Layer 7 of a small transformer language model trained on English Wikipedia (13 layers, counted from 0, width 128).
Take only the direct path to the model's output, skipping the later layers: a vector added to the residual stream pushes a token's score in proportion to its dot product with that token's output vector.

Output vectors of the tokens that the questions are about. A number n stands for (n - 500) times 0.0034.
" include": 467 519 421 567 552 495 426 252 476 526 640 401 504 602 610 538 555 488 570 489 482 385 523 437 602 621 310 471 580 397 422 562 622 442 644 604 462 413 456 415 558 527 552 426 406 492 619 446 572 400 564 548 416 512 587 433 525 423 638 402 610 346 560 489 419 434 770 387 612 506 330 424 335 556 424 385 432 522 517 512 462 508 567 506 488 537 555 601 421 508 556 531 512 313 364 544 500 465 564 545 494 468 446 571 468 631 653 468 488 411 473 309 390 332 408 407 793 523 745 436 619 539 604 584 584 672 633 357
" it.": 461 519 296 573 451 429 588 438 574 377 545 324 380 521 519 642 563 438 505 463 466 513 562 543 592 539 589 447 566 466 401 575 638 533 654 420 272 618 556 488 463 545 503 494 305 361 463 484 456 457 451 659 616 395 558 533 489 591 541 500 610 462 405 667 446 503 620 426 388 520 365 546 586 417 494 417 552 486 479 454 385 643 506 519 485 417 666 512 355 432 655 478 512 476 374 297 431 664 370 423 531 419 490 349 578 584 359 582 558 578 470 428 580 480 487 587 670 520 630 466 481 556 336 362 470 736 590 463
"les.": 435 676 429 613 313 439 606 742 382 507 625 374 359 515 625 607 650 442 590 444 466 363 426 446 513 298 544 536 336 480 465 623 569 565 731 377 345 487 364 558 303 657 660 493 410 297 582 488 534 456 407 577 597 430 500 554 259 653 639 486 744 441 485 699 340 410 456 436 461 496 370 457 427 494 545 386 471 584 541 166 496 609 632 554 626 512 524 347 560 544 597 510 410 298 407 500 571 582 500 478 398 348 425 507 520 530 412 468 572 594 396 503 789 252 514 705 863 562 670 470 543 476 407 274 384 474 520 304
".)": 709 386 278 602 368 471 392 404 517 561 321 337 225 316 785 623 399 207 453 249 287 222 565 444 711 815 626 370 420 175 374 453 420 648 677 430 343 683 32 381 550 867 771 409 297 449 638 747 715 460 534 641 554 676 613 577 563 644 716 361 932 443 552 589 367 634 691 332 599 276 482 382 710 368 654 299 359 612 431 207 317 396 629 724 268 212 606 451 357 368 583 549 224 239 461 671 588 472 351 340 336 398 673 586 510 658 378 733 671 573 494 332 405 324 695 562 761 523 624 306 682 462 248 226 250 761 639 260
"th century.": 613 585 338 399 297 371 440 399 374 570 500 292 373 508 588 721 570 397 449 530 452 513 546 543 661 400 611 478 528 396 623 466 532 668 617 301 370 658 326 519 610 550 449 264 503 517 571 582 443 373 448 539 699 425 461 687 346 507 484 331 645 526 580 763 473 588 451 274 516 337 386 525 422 322 625 399 353 447 554 342 496 500 675 536 512 437 717 474 500 514 548 339 512 287 482 477 445 448 408 417 572 455 594 572 521 583 298 577 621 558 355 235 647 200 528 561 771 388 623 405 444 557 260 164 419 515 544 377
" m)": 568 550 193 695 324 411 321 612 416 460 333 313 425 478 496 509 596 529 506 382 421 451 497 642 675 595 579 363 448 460 609 469 390 418 500 454 464 706 351 486 470 620 657 593 415 339 475 750 412 464 405 503 513 596 518 663 474 677 706 254 563 528 483 700 472 549 439 519 594 267 450 526 304 456 551 521 332 438 583 648 552 596 412 551 558 395 474 453 348 625 475 454 504 403 584 559 531 520 459 559 381 548 377 556 619 564 463 589 354 544 336 271 561 603 546 656 718 428 633 330 445 526 578 591 409 532 581 449
" was held": 465 382 325 574 405 573 394 472 572 536 456 426 365 549 695 583 474 507 593 453 483 230 440 490 486 661 632 451 587 597 526 627 485 358 497 566 511 367 304 450 539 532 485 333 381 528 447 645 752 505 619 444 597 544 585 493 537 476 537 533 547 478 418 497 472 728 538 449 510 341 422 490 453 564 500 543 585 617 445 344 475 366 541 596 438 441 520 529 489 416 687 470 407 533 637 615 419 509 404 500 569 463 625 707 452 795 500 711 381 452 472 385 506 463 514 427 537 663 626 447 688 376 296 473 348 595 564 395
" world.": 475 561 358 466 327 559 375 564 401 365 506 291 435 722 392 599 733 298 448 467 463 464 420 514 726 548 509 510 421 338 425 577 734 591 584 399 392 614 480 614 553 517 529 369 482 512 391 537 535 474 464 584 615 463 521 687 440 592 489 401 677 432 521 624 335 576 535 356 525 404 500 408 414 558 479 323 440 392 484 358 426 474 644 586 352 340 599 451 404 453 448 606 462 459 507 354 563 361 586 419 542 360 701 401 617 544 464 649 507 723 637 426 609 258 485 711 658 520 493 436 565 490 321 311 510 631 685 393
" was not": 446 557 401 518 502 683 513 418 624 412 473 438 406 397 503 504 468 590 567 512 484 363 463 442 560 615 507 510 551 546 596 590 554 541 472 362 444 516 416 388 503 529 424 422 483 390 680 689 643 468 477 624 527 471 536 653 456 345 469 441 563 432 373 495 251 572 468 434 476 449 445 418 436 491 390 406 521 592 418 426 406 485 448 578 287 440 528 507 523 473 666 525 382 384 553 547 377 413 524 569 452 559 588 597 457 724 568 593 568 531 474 502 426 521 533 399 622 541 526 441 472 567 449 520 540 505 549 635
" to get": 448 538 310 574 472 546 470 379 503 574 539 397 553 434 532 674 273 544 540 425 480 414 349 516 657 534 538 321 588 480 313 497 544 331 461 405 476 656 386 500 384 540 567 685 429 453 555 488 492 390 484 471 471 548 549 575 574 538 527 524 757 597 579 515 219 506 598 597 431 440 457 502 461 445 479 362 507 550 611 393 550 548 461 621 462 424 434 493 431 521 492 561 506 358 419 403 509 652 395 481 516 511 569 347 520 528 510 542 420 640 593 355 605 506 514 613 627 615 437 455 603 555 386 565 429 562 545 532
"ferred to": 743 591 294 484 334 598 341 409 425 653 497 571 379 466 417 634 431 449 521 398 470 480 534 548 429 593 530 503 433 503 439 588 403 544 756 372 503 624 292 384 418 550 657 603 273 384 645 475 421 590 726 408 537 513 575 624 548 575 627 478 631 477 441 733 441 355 446 415 487 560 405 532 439 517 520 458 426 596 565 466 656 432 656 548 388 398 687 558 304 633 403 506 360 565 472 597 526 582 471 453 463 346 700 555 657 628 535 605 554 561 523 322 446 477 534 418 415 484 417 349 621 407 490 560 497 500 631 442
"mir": 519 554 453 638 469 384 374 344 543 606 594 431 216 452 613 557 549 462 491 375 488 509 471 334 355 518 433 549 450 512 430 530 435 531 565 497 474 707 387 490 532 578 548 322 536 366 744 765 615 379 555 484 491 524 469 631 460 542 346 743 557 500 487 445 382 389 488 413 621 558 673 495 541 332 641 366 477 481 396 444 497 494 544 398 386 406 421 559 534 552 533 396 377 571 500 500 575 675 365 449 529 415 769 700 581 527 385 457 661 551 648 324 584 454 641 500 449 500 569 245 504 752 419 455 547 551 697 591
"ing==": 476 567 455 427 517 445 397 294 322 471 626 416 349 565 520 535 483 287 490 530 439 392 422 473 560 500 456 599 228 366 527 373 341 481 559 484 364 487 378 419 364 748 639 533 517 579 536 627 507 446 294 346 472 485 608 616 575 414 684 428 567 482 586 459 552 770 678 203 585 395 365 353 427 301 470 506 425 618 459 705 482 556 552 637 258 543 464 365 443 302 701 497 496 441 601 703 649 374 317 616 472 445 456 481 607 659 405 393 515 541 314 140 446 526 560 530 604 456 794 543 461 447 493 597 425 492 510 341
" sq mi)": 515 547 230 488 455 426 276 751 338 393 428 313 259 612 602 669 586 550 394 432 405 443 602 569 546 504 526 420 474 311 555 329 530 467 582 567 293 650 328 552 605 590 535 237 405 539 730 669 436 382 563 470 489 687 458 554 585 527 635 437 561 728 468 592 492 843 548 321 619 370 370 460 364 541 608 407 274 651 539 433 464 435 595 559 333 479 670 480 382 511 449 511 446 193 586 652 383 351 330 514 492 425 448 415 522 463 636 642 372 589 423 333 496 608 518 659 731 231 543 389 355 447 433 641 508 684 777 298
"pite": 543 596 325 598 511 525 439 330 638 419 615 457 468 630 795 556 376 432 541 377 475 362 724 700 482 513 531 421 348 406 452 393 472 512 719 480 268 574 356 334 411 732 599 511 469 367 772 689 761 398 552 478 561 698 698 539 507 533 582 363 580 580 469 580 419 423 617 256 644 433 290 509 543 467 554 409 460 615 451 424 470 413 583 774 381 257 628 561 444 461 514 428 562 250 567 523 420 674 435 523 489 631 701 443 407 685 388 663 535 659 492 284 422 409 565 455 554 365 500 476 327 695 604 407 318 585 647 552
"- Binomial": 659 369 203 444 481 591 444 333 643 676 435 512 505 647 564 622 489 619 269 446 442 396 603 642 500 647 526 440 526 547 356 346 428 508 607 727 549 410 298 556 646 714 625 492 309 551 431 570 511 671 346 623 401 637 614 673 564 469 649 547 659 488 508 582 316 627 519 311 557 239 449 386 550 462 549 292 653 523 497 504 512 477 618 543 323 411 618 459 399 526 628 538 529 538 539 553 768 417 504 346 264 739 757 532 283 285 407 734 671 510 586 217 622 460 536 638 685 408 504 359 487 492 456 630 553 710 623 199

Output weights of attention head 0. The head adds the sum of these rows, row i times number i of z. A number n stands for (n - 500) times 0.00056.
o0: 571 400 416 520 413 538 475 329 644 606 784 371 334 474 561 573 462 565 423 619 786 588 615 450 528 445 574 538 426 343 579 384 493 582 383 422 472 563 332 428 595 613 311 358 497 448 574 717 567 272 803 502 440 515 641 626 445 657 469 453 377 373 429 473 535 512 576 503 483 491 602 434 393 560 322 553 468 703 774 410 564 266 408 618 506 527 441 621 305 444 681 493 429 333 399 703 542 477 387 482 468 429 495 624 368 688 488 406 499 538 744 252 480 396 377 588 473 643 508 459 445 680 512 526 364 500 327 653
o1: 473 499 486 413 660 663 585 557 361 419 616 699 581 484 619 488 368 372 564 367 426 521 268 457 560 518 448 462 356 515 390 723 402 529 544 473 422 585 488 193 462 830 526 327 449 597 314 686 572 636 298 459 407 598 548 399 356 534 611 624 558 658 572 255 445 580 483 441 772 522 368 299 318 488 390 483 552 758 483 503 549 462 396 405 412 461 368 542 471 432 779 522 415 585 675 791 361 475 542 414 661 454 290 496 230 628 465 461 423 439 341 323 561 412 489 521 762 529 510 424 576 487 522 758 452 478 338 368
o2: 517 351 626 511 496 561 559 449 540 500 640 644 555 278 547 530 255 524 272 589 615 501 482 332 497 402 491 753 362 174 608 304 396 512 396 305 431 539 364 577 557 515 281 414 621 694 454 611 845 459 579 641 343 614 377 433 476 475 416 395 248 531 259 336 494 523 521 413 686 458 468 475 475 466 437 733 608 457 543 622 474 79 531 669 645 333 344 543 720 295 620 571 331 449 343 711 568 489 494 542 494 380 403 749 371 467 566 547 449 571 735 428 412 627 480 369 473 382 458 580 461 389 562 572 454 522 269 516
o3: 508 664 376 501 510 432 410 567 468 442 321 503 474 669 417 561 731 482 698 446 365 535 430 680 501 583 485 341 735 840 302 625 730 431 645 489 560 462 638 618 386 288 654 633 398 339 580 391 160 664 503 463 661 361 530 516 648 577 544 517 776 540 657 612 533 461 393 625 401 560 519 604 531 506 639 338 428 450 561 455 501 858 488 320 438 601 654 434 407 634 376 391 708 630 587 173 458 549 470 365 459 636 646 321 716 462 384 496 569 465 395 582 627 385 625 709 435 591 522 449 505 624 298 341 500 432 738 528
o4: 449 491 483 518 575 664 541 405 473 282 489 761 491 499 507 373 627 462 401 575 695 585 583 485 613 471 428 509 474 471 645 391 382 537 335 483 502 492 737 359 487 603 424 474 556 493 344 493 611 567 527 604 477 583 633 405 398 561 597 480 408 553 449 564 498 480 529 427 418 460 551 379 479 503 341 425 458 468 248 403 455 413 377 601 421 464 406 633 541 434 537 578 526 512 439 441 440 553 544 423 535 426 341 556 458 500 556 452 457 463 601 664 494 478 559 566 440 478 453 611 483 457 466 439 586 377 320 485
o5: 341 490 461 493 391 508 573 615 450 507 514 427 504 662 516 710 657 562 357 332 324 414 316 525 411 557 563 445 463 428 431 571 666 490 467 617 363 429 305 622 568 189 487 347 389 558 331 440 583 384 495 412 542 240 396 473 340 486 376 483 640 610 549 685 668 391 372 523 381 428 539 482 523 489 548 517 516 436 516 510 467 544 679 507 617 571 701 493 518 508 594 607 402 441 470 417 645 501 570 604 437 362 475 492 383 442 615 526 614 432 481 439 529 374 276 368 599 514 562 642 454 215 441 526 775 496 654 474
o6: 228 438 329 539 326 589 573 449 615 515 474 219 300 639 455 506 523 620 387 488 596 368 727 423 585 464 392 316 363 515 573 454 489 492 448 558 471 454 292 517 576 408 617 492 511 403 500 604 577 123 587 498 463 348 463 438 497 475 466 535 478 276 515 759 461 547 541 412 217 333 490 458 473 401 367 568 473 653 707 497 480 579 577 416 544 578 603 542 408 384 604 495 411 364 423 651 544 503 524 582 523 599 470 431 543 549 422 459 579 575 497 286 478 411 326 544 721 677 592 545 573 472 541 375 599 313 629 690
o7: 401 466 570 552 486 329 525 656 453 556 234 284 571 504 422 573 544 585 477 507 313 423 650 562 355 494 637 637 634 523 414 447 788 391 607 491 518 560 533 701 454 287 488 580 348 514 367 221 408 453 615 461 530 448 206 541 456 508 325 494 377 404 447 649 496 413 429 510 305 499 476 715 700 461 693 472 460 404 561 608 407 547 563 384 658 404 690 449 646 385 363 605 501 658 460 387 638 497 403 545 386 306 449 431 688 417 437 546 590 658 537 800 526 605 569 539 547 572 549 735 526 404 447 349 567 552 646 554
o8: 508 579 366 449 478 506 863 621 495 392 382 456 527 518 556 683 591 593 602 490 453 388 516 570 531 496 506 237 567 675 441 696 621 582 587 514 476 445 569 596 650 465 527 443 522 215 471 544 433 484 467 551 491 489 506 443 373 502 455 645 530 626 519 529 513 524 397 559 263 534 536 546 342 514 335 382 605 351 363 560 470 780 451 390 318 544 561 433 424 412 621 392 572 568 551 341 368 542 515 494 474 622 488 385 419 557 443 389 553 452 456 591 594 392 480 590 659 582 738 512 454 494 410 528 744 319 605 619
o9: 620 677 656 555 441 730 535 608 311 267 308 476 412 432 355 572 509 466 634 571 585 351 460 529 653 486 500 739 449 539 479 590 694 628 335 514 393 593 707 512 357 420 294 541 582 494 447 335 482 506 502 428 542 450 268 442 501 593 441 413 575 591 217 585 467 622 373 447 626 463 396 543 494 530 415 528 407 339 521 500 442 475 319 713 437 339 553 563 552 392 444 502 581 640 553 309 313 540 461 408 532 451 608 481 498 516 449 637 601 663 437 514 548 484 809 485 681 317 494 522 443 501 325 250 667 379 659 542
o10: 551 697 487 504 507 452 526 577 340 394 369 339 476 704 451 606 769 459 697 433 416 533 626 692 411 563 470 234 456 690 394 627 694 585 593 512 463 516 507 481 459 328 570 602 492 403 623 335 171 448 471 494 602 556 474 442 443 458 455 491 712 408 546 408 526 571 445 442 434 583 474 557 393 364 577 281 367 643 849 460 445 740 407 396 441 580 602 392 360 467 515 212 563 629 515 353 433 550 365 574 510 618 498 372 557 509 385 561 585 619 532 577 643 373 654 559 579 517 474 350 497 633 366 437 599 362 764 598
o11: 437 435 371 501 462 448 516 457 466 593 589 291 439 605 599 499 420 536 406 432 469 491 502 422 591 520 541 221 465 493 434 599 232 455 426 531 609 480 136 416 529 492 771 372 499 435 456 707 390 313 456 389 444 449 696 535 295 494 539 526 473 431 729 576 481 632 626 454 499 409 465 298 346 397 615 677 543 767 636 476 602 620 651 350 456 593 514 339 439 480 649 548 389 304 531 847 641 457 508 726 450 515 511 498 382 429 503 444 556 502 324 80 480 444 117 324 665 493 668 369 491 497 745 710 513 495 571 364
o12: 354 548 126 513 468 468 516 466 564 512 455 255 396 651 505 516 580 499 656 457 309 469 552 539 532 571 422 77 500 618 350 633 474 494 573 729 625 300 368 460 587 416 639 413 471 480 646 455 339 429 428 410 627 319 672 519 445 383 542 582 680 369 640 610 442 438 576 517 205 420 614 485 396 540 553 447 526 750 551 545 578 772 740 378 537 715 618 490 343 571 543 496 513 351 580 631 468 468 637 664 581 732 712 342 424 432 487 489 535 363 370 351 496 448 200 460 591 651 568 458 682 502 684 611 595 443 678 407
o13: 428 324 391 358 537 421 644 593 637 673 423 284 456 340 693 657 235 603 201 467 275 401 543 597 365 366 594 414 376 543 437 579 421 330 471 360 480 516 290 472 629 533 613 356 469 513 388 641 667 284 476 446 334 406 489 522 350 418 474 460 355 503 505 447 529 492 394 496 420 410 368 324 345 538 513 736 630 666 424 764 533 555 619 423 562 536 440 414 521 499 618 635 449 524 514 910 475 485 533 731 486 348 367 772 357 455 544 470 468 433 437 283 509 579 180 280 568 536 660 536 525 319 671 705 530 565 478 572
o14: 559 392 432 590 562 527 346 459 664 754 846 634 649 275 575 340 192 503 422 419 625 636 306 314 726 525 530 418 395 356 653 478 320 440 367 503 588 468 355 395 474 737 644 328 539 698 529 629 793 696 363 489 375 431 582 389 581 495 805 392 456 733 652 454 451 542 485 832 916 421 482 474 497 594 508 628 618 528 322 632 553 299 633 712 574 508 244 394 585 639 480 794 412 379 797 801 341 477 443 440 360 573 478 517 364 383 643 517 326 443 379 304 356 646 480 344 552 405 510 395 535 366 748 674 376 797 396 309
o15: 545 577 275 623 579 432 444 540 622 444 361 656 502 258 529 258 438 477 488 663 531 390 463 529 618 625 552 683 793 561 552 348 652 319 391 554 303 500 731 440 408 536 373 519 367 421 434 320 533 594 495 461 466 535 575 479 702 538 469 670 479 483 299 428 388 541 422 655 352 605 598 580 584 687 364 400 636 321 71 308 438 507 386 577 377 374 388 395 587 618 148 693 541 549 546 396 328 575 535 363 409 407 468 691 555 559 516 429 394 482 376 813 343 664 695 455 359 577 419 724 482 579 617 388 448 557 523 654
o16: 481 252 347 313 436 329 647 522 564 615 436 271 605 484 555 513 414 600 352 399 256 632 554 465 427 495 536 377 537 550 547 586 336 430 498 511 742 461 336 513 477 576 822 546 560 551 406 616 532 407 423 558 438 551 644 499 535 353 643 550 385 249 632 663 526 440 583 512 277 364 341 395 495 595 542 510 607 682 453 721 501 489 617 335 622 684 462 476 406 610 570 590 500 433 565 704 607 463 512 645 557 657 436 505 553 268 569 365 367 402 328 377 417 499 209 428 488 624 504 456 631 420 752 582 451 597 411 298
o17: 610 339 617 517 603 361 425 429 707 665 539 683 708 435 398 357 282 478 607 445 409 476 344 370 541 629 607 599 579 416 517 503 342 579 415 679 560 589 564 446 350 581 580 630 434 524 569 394 571 621 586 609 603 714 595 611 611 505 521 592 522 522 607 440 554 396 457 521 626 690 448 441 721 464 369 468 582 378 407 393 601 591 446 546 332 449 467 593 488 661 277 540 499 411 357 461 609 564 611 451 375 561 545 636 547 552 438 356 398 336 568 772 414 689 510 591 466 743 289 458 554 559 293 681 361 500 278 436
o18: 474 470 616 534 679 586 432 535 621 344 633 768 538 390 470 438 308 433 501 506 585 371 524 319 507 479 579 737 484 341 505 429 392 475 463 490 368 551 728 616 392 499 373 406 465 610 440 479 803 581 431 620 451 544 436 476 608 565 504 485 423 436 313 461 455 583 511 436 708 629 488 533 606 430 361 540 563 167 391 589 458 332 457 602 378 338 382 525 590 434 499 677 483 530 454 455 591 516 569 502 445 432 505 564 472 538 456 612 533 504 568 656 457 632 531 396 483 459 362 513 383 408 496 474 498 465 311 490
o19: 417 652 540 390 536 510 576 423 389 759 218 242 403 499 487 484 423 541 282 349 173 862 596 545 429 386 619 322 352 430 591 518 381 484 565 475 662 419 595 373 395 538 793 704 607 477 577 475 447 484 293 440 470 667 473 530 550 372 636 355 432 547 685 507 537 478 419 433 164 422 513 468 340 467 617 543 473 483 575 664 528 585 518 411 443 638 505 420 646 565 380 404 567 457 611 556 598 426 627 646 526 441 397 554 628 315 606 550 464 449 389 417 334 386 431 517 319 688 649 562 514 370 572 636 355 484 561 434
o20: 236 408 335 439 466 497 644 442 581 508 398 23 251 718 541 650 659 644 468 504 281 267 768 585 309 476 344 231 348 664 450 577 502 370 518 524 490 399 336 520 538 329 548 447 442 474 533 511 442 184 582 485 516 256 437 416 367 366 228 486 376 214 490 557 507 428 532 241 130 383 474 418 447 449 516 494 465 785 633 586 520 638 729 369 659 527 700 444 397 459 696 499 392 455 407 801 559 496 609 714 513 513 432 502 488 558 486 546 626 476 314 323 547 479 276 343 714 614 648 617 676 414 598 559 623 450 603 723
o21: 642 549 642 581 575 489 371 592 608 449 580 879 678 322 401 284 387 339 706 623 549 376 204 203 534 593 342 684 606 409 401 425 466 701 465 539 518 491 657 592 544 515 370 536 540 580 591 504 580 774 577 703 620 582 581 565 578 495 572 527 618 612 390 365 452 465 465 528 869 732 709 588 660 600 376 526 596 325 490 426 577 470 445 520 424 523 476 557 616 534 459 601 474 471 491 421 537 497 529 218 454 613 592 473 446 535 537 530 499 406 578 668 563 548 603 483 365 370 331 457 550 468 374 535 414 470 217 386
o22: 606 495 482 424 480 429 483 657 367 589 543 452 525 461 628 621 637 531 380 452 216 416 526 704 377 472 679 393 435 407 334 482 508 613 631 507 409 511 485 627 518 411 436 402 428 562 463 500 432 529 624 467 494 412 301 512 345 590 444 510 546 621 330 383 612 504 536 341 556 547 607 513 552 613 623 452 514 594 601 451 488 447 502 599 664 482 555 597 470 387 462 377 451 501 527 480 538 484 318 672 558 395 492 595 403 448 457 599 541 594 550 593 592 616 444 444 686 465 381 382 600 503 369 538 652 597 644 508
o23: 575 288 593 349 500 502 530 618 417 639 566 485 491 337 592 691 224 483 412 243 438 459 275 615 416 471 467 592 321 304 533 547 426 553 515 398 325 510 344 608 488 592 506 409 363 787 490 571 726 590 545 436 331 496 449 490 365 586 532 346 451 615 300 339 627 521 400 415 806 484 346 304 392 676 551 537 625 637 622 621 658 426 527 474 612 458 407 546 679 494 646 540 413 495 430 781 514 407 498 706 539 311 431 635 290 488 590 689 493 466 414 193 447 537 513 399 498 323 385 354 560 361 549 750 415 742 293 162
o24: 514 492 416 483 485 342 690 594 364 557 278 205 507 565 606 608 327 453 377 354 285 527 583 690 414 496 545 161 604 623 430 712 463 453 651 561 612 476 335 566 539 477 850 545 419 460 528 496 318 342 416 526 538 475 533 550 424 500 520 523 528 289 675 678 503 441 434 380 188 438 382 477 504 484 511 539 451 550 492 599 405 863 577 218 549 704 525 365 403 551 608 457 515 399 465 657 620 444 562 769 396 469 329 478 556 285 446 467 624 511 299 327 521 421 149 392 505 633 643 516 577 394 601 600 614 450 634 397
o25: 595 547 652 353 651 384 585 571 427 536 523 366 538 552 635 636 320 491 489 388 579 485 524 522 420 517 524 483 532 604 527 654 441 545 417 475 376 451 561 407 561 483 563 474 375 497 445 500 419 607 350 541 409 499 603 532 472 507 558 485 429 447 563 495 406 625 457 562 602 487 476 280 613 583 547 452 390 517 296 515 362 603 651 451 512 420 474 278 425 574 566 593 496 563 611 616 439 542 483 503 393 438 418 439 501 416 648 496 508 504 259 372 286 477 551 429 535 417 537 529 609 588 703 614 471 684 676 355
o26: 329 273 447 484 540 631 500 377 656 533 665 600 484 407 628 534 371 610 489 555 597 371 529 302 547 506 415 409 405 468 522 436 261 535 316 464 537 339 298 452 527 547 425 340 486 566 525 733 843 383 445 553 463 303 614 466 445 416 491 575 437 332 395 513 380 511 642 426 564 460 459 343 495 493 386 707 626 610 464 600 560 318 666 481 574 456 524 623 486 428 629 677 360 354 474 783 461 465 613 543 568 621 509 628 400 585 669 546 437 392 479 212 332 653 316 350 601 484 590 549 554 422 699 617 554 484 364 437
o27: 454 504 579 539 586 411 387 452 465 443 490 639 533 296 356 510 451 532 542 478 531 518 437 450 469 483 647 719 653 531 449 461 678 570 606 565 436 579 632 700 435 408 384 599 269 506 576 421 429 626 553 360 599 518 237 638 649 599 487 485 505 611 320 526 440 417 449 653 513 636 556 754 632 617 479 523 466 218 407 482 369 385 403 593 528 406 549 485 577 460 364 469 624 654 497 268 606 550 511 465 540 365 622 446 683 481 528 546 464 467 650 756 486 604 761 619 309 535 445 694 477 515 406 267 471 573 553 591
o28: 410 489 563 632 643 499 432 498 483 551 645 400 529 387 466 509 528 476 515 409 558 385 548 419 665 481 483 520 454 426 552 588 401 442 530 387 412 430 482 577 609 564 605 310 433 634 479 632 706 568 467 428 371 422 407 400 420 524 597 492 349 679 510 589 423 645 551 564 629 399 483 385 519 502 658 503 573 507 433 655 461 428 464 413 499 441 513 452 707 481 519 813 452 438 612 615 598 354 499 508 452 548 575 455 456 580 454 537 478 636 504 258 300 540 413 546 491 431 654 477 477 650 676 542 357 639 478 354
o29: 554 460 580 462 602 562 404 364 481 497 560 680 519 433 564 456 709 595 475 626 212 586 269 330 407 594 612 628 533 564 347 574 587 440 405 445 511 397 496 545 533 652 541 425 526 365 605 685 755 425 567 564 433 691 529 511 520 363 430 538 454 576 241 481 461 449 659 537 700 558 373 396 457 454 400 498 643 618 676 396 520 470 531 563 375 471 525 734 457 455 633 515 470 478 378 653 345 490 471 318 632 444 480 539 384 683 488 394 341 470 585 500 540 518 515 455 673 455 460 447 666 513 384 719 429 444 578 573
o30: 439 387 706 531 550 567 545 480 417 474 559 639 486 360 476 495 432 446 288 519 622 488 456 463 506 417 630 840 440 272 555 370 503 573 548 394 372 685 555 584 471 573 363 456 474 591 348 548 620 592 495 451 520 549 335 476 416 569 432 472 408 511 414 407 485 502 420 462 635 554 480 439 659 480 545 646 396 287 406 459 470 221 376 532 506 266 469 414 697 367 454 585 422 530 387 501 612 465 494 410 354 225 403 643 540 600 506 559 503 587 604 630 432 567 604 535 448 395 547 580 511 324 441 402 515 456 290 474
o31: 466 390 317 489 513 584 405 316 434 540 468 550 409 557 512 543 585 491 648 484 428 398 657 344 450 531 423 192 528 582 413 597 435 447 549 621 549 429 524 484 646 575 479 364 475 367 527 506 493 317 373 436 436 553 647 648 524 455 410 697 455 379 387 626 406 416 605 418 239 290 572 621 479 502 298 433 516 728 585 392 434 532 529 459 510 731 657 741 342 487 777 384 472 439 507 564 439 460 576 517 672 678 441 418 372 676 393 372 465 550 554 373 397 468 311 616 655 776 368 561 558 669 595 544 633 280 553 606

Each question shows a token from some text and the vector z that the head gathered there. A number n stands for (n - 500) times 0.0043.

"z": 482 555 687 316 413 523 469 443 502 493 543 484 361 484 581 509 339 526 580 415 427 617 574 552 427 587 667 497 459 464 602 446
Which of these tokens does it push down most? " it."

"–": 465 722 293 676 338 666 440 592 513 429 563 536 613 606 461 501 574 602 397 498 570 451 502 572 537 483 510 631 461 597 536 681
Which of these tokens does it push down most? "pite"

"1": 508 543 700 394 487 499 468 520 466 523 467 404 378 492 533 571 371 526 537 461 489 573 469 496 326 496 608 536 540 531 634 507
Which of these tokens does it push up most? " was not"

"oud": 492 443 646 380 392 531 482 544 455 478 585 489 420 425 547 503 411 487 515 398 486 590 551 462 433 608 579 567 463 562 560 450
Which of these tokens does it push up most? "mir"

"y": 600 392 470 523 504 473 673 469 518 508 575 501 435 445 492 532 448 406 468 406 614 461 498 449 450 551 530 415 437 518 432 439
Which of these tokens does it push up most? "th century."

"25": 465 534 592 517 400 594 445 579 454 472 519 464 467 485 540 532 453 543 479 430 513 540 484 498 364 512 599 538 549 541 570 488
Which of these tokens does it push up most? " was held"

"an": 501 466 560 451 377 500 494 490 445 469 590 509 463 436 558 488 416 489 482 425 497 589 567 485 416 561 557 545 447 547 522 450
Which three tokens does it push up most, strongest first? "mir", ".)", "pite"

"+": 571 538 383 540 463 387 502 549 454 577 494 582 614 623 533 655 481 482 393 332 614 367 514 598 478 519 477 523 524 465 465 424
Which three tokens does it push up most, strongest first? " sq mi)", " m)", " was held"

"gypt": 529 520 824 328 443 545 453 541 429 531 494 413 303 432 554 524 361 529 541 400 432 579 479 503 277 540 632 522 541 549 644 477
Which of these tokens does it push up most? " was not"

"er.": 684 421 432 597 502 384 658 495 485 456 622 505 419 444 498 547 420 455 461 329 611 435 514 380 380 511 487 425 496 468 425 436
Which of these tokens does it push up most? " it."

" F": 508 505 515 493 375 468 497 443 440 475 588 512 482 453 575 460 433 492 468 461 491 565 568 511 406 522 545 524 447 531 495 453
Which of these tokens does it push up most? ".)"

" (": 634 451 327 683 443 444 468 478 450 523 551 610 656 392 548 561 456 416 319 295 359 550 567 425 345 457 510 518 319 485 524 353
Which of these tokens does it push up most? " world."

"15": 482 688 301 629 373 734 441 516 456 440 555 496 660 433 473 483 453 585 441 476 524 612 515 451 568 571 482 500 413 523 527 657
Which of these tokens does it push up most? "les."

"ge": 607 668 513 538 526 300 509 563 472 755 659 504 388 442 373 655 308 449 509 300 582 541 516 510 484 736 532 467 515 596 457 665
Which of these tokens does it push down most? "- Binomial"

" Kh": 524 517 463 501 411 501 487 399 504 498 549 510 517 483 563 519 344 472 451 433 486 581 583 519 365 521 512 537 482 534 510 457
Which of these tokens does it push up most? "mir"

"18": 396 631 340 685 479 580 542 414 525 338 515 653 548 537 510 467 515 476 459 553 434 491 482 600 591 446 598 576 408 490 617 559
Which of these tokens does it push up most? "- Binomial"

"17": 508 662 298 624 423 671 529 567 491 400 555 655 651 556 471 518 446 535 394 359 567 479 462 602 479 486 589 548 535 521 565 522
Which three tokens does it push up most, strongest first? "les.", " include", "- Binomial"

" |  | ": 483 652 285 673 514 632 541 524 562 276 584 421 659 544 483 481 567 543 423 561 798 454 514 492 558 448 437 610 494 592 511 561
Which two tokens does it push up most, strongest first? "les.", " it."

"a | ": 610 539 907 232 514 496 443 503 409 546 441 360 210 444 547 544 324 521 579 411 377 592 450 495 250 502 637 520 539 543 698 481
Which of these tokens does it push up most? " was not"

" show": 567 595 538 277 602 469 770 152 558 485 454 705 580 466 608 488 550 447 524 440 552 592 378 496 484 539 832 278 540 609 437 524
Which of these tokens does it push up most? "ing=="

"ance": 650 711 511 511 555 253 523 578 486 765 665 525 357 439 324 650 313 444 504 240 592 546 491 515 493 775 524 465 501 608 467 664
Which of these tokens does it push down most? "- Binomial"

"23": 458 764 348 678 253 741 446 645 502 405 506 593 599 591 492 502 624 569 393 359 502 456 463 687 439 382 684 745 521 624 630 684
Which of these tokens does it push up most? " was held"

"ti": 632 431 325 702 418 399 498 443 420 502 592 609 695 349 574 531 423 414 329 265 400 603 581 416 330 454 560 508 307 484 530 354
Which of these tokens does it push up most? " world."

"-": 474 477 644 313 498 728 511 647 424 563 345 612 543 695 622 674 399 483 523 378 576 556 584 598 450 612 616 446 565 518 560 333
Which of these tokens does it push up most? " was held"

".": 645 649 518 421 569 317 578 421 491 611 581 600 496 441 485 628 404 478 523 295 560 555 433 453 460 689 675 425 516 580 433 670
Which two tokens does it push up most, strongest first? " was not", "pite"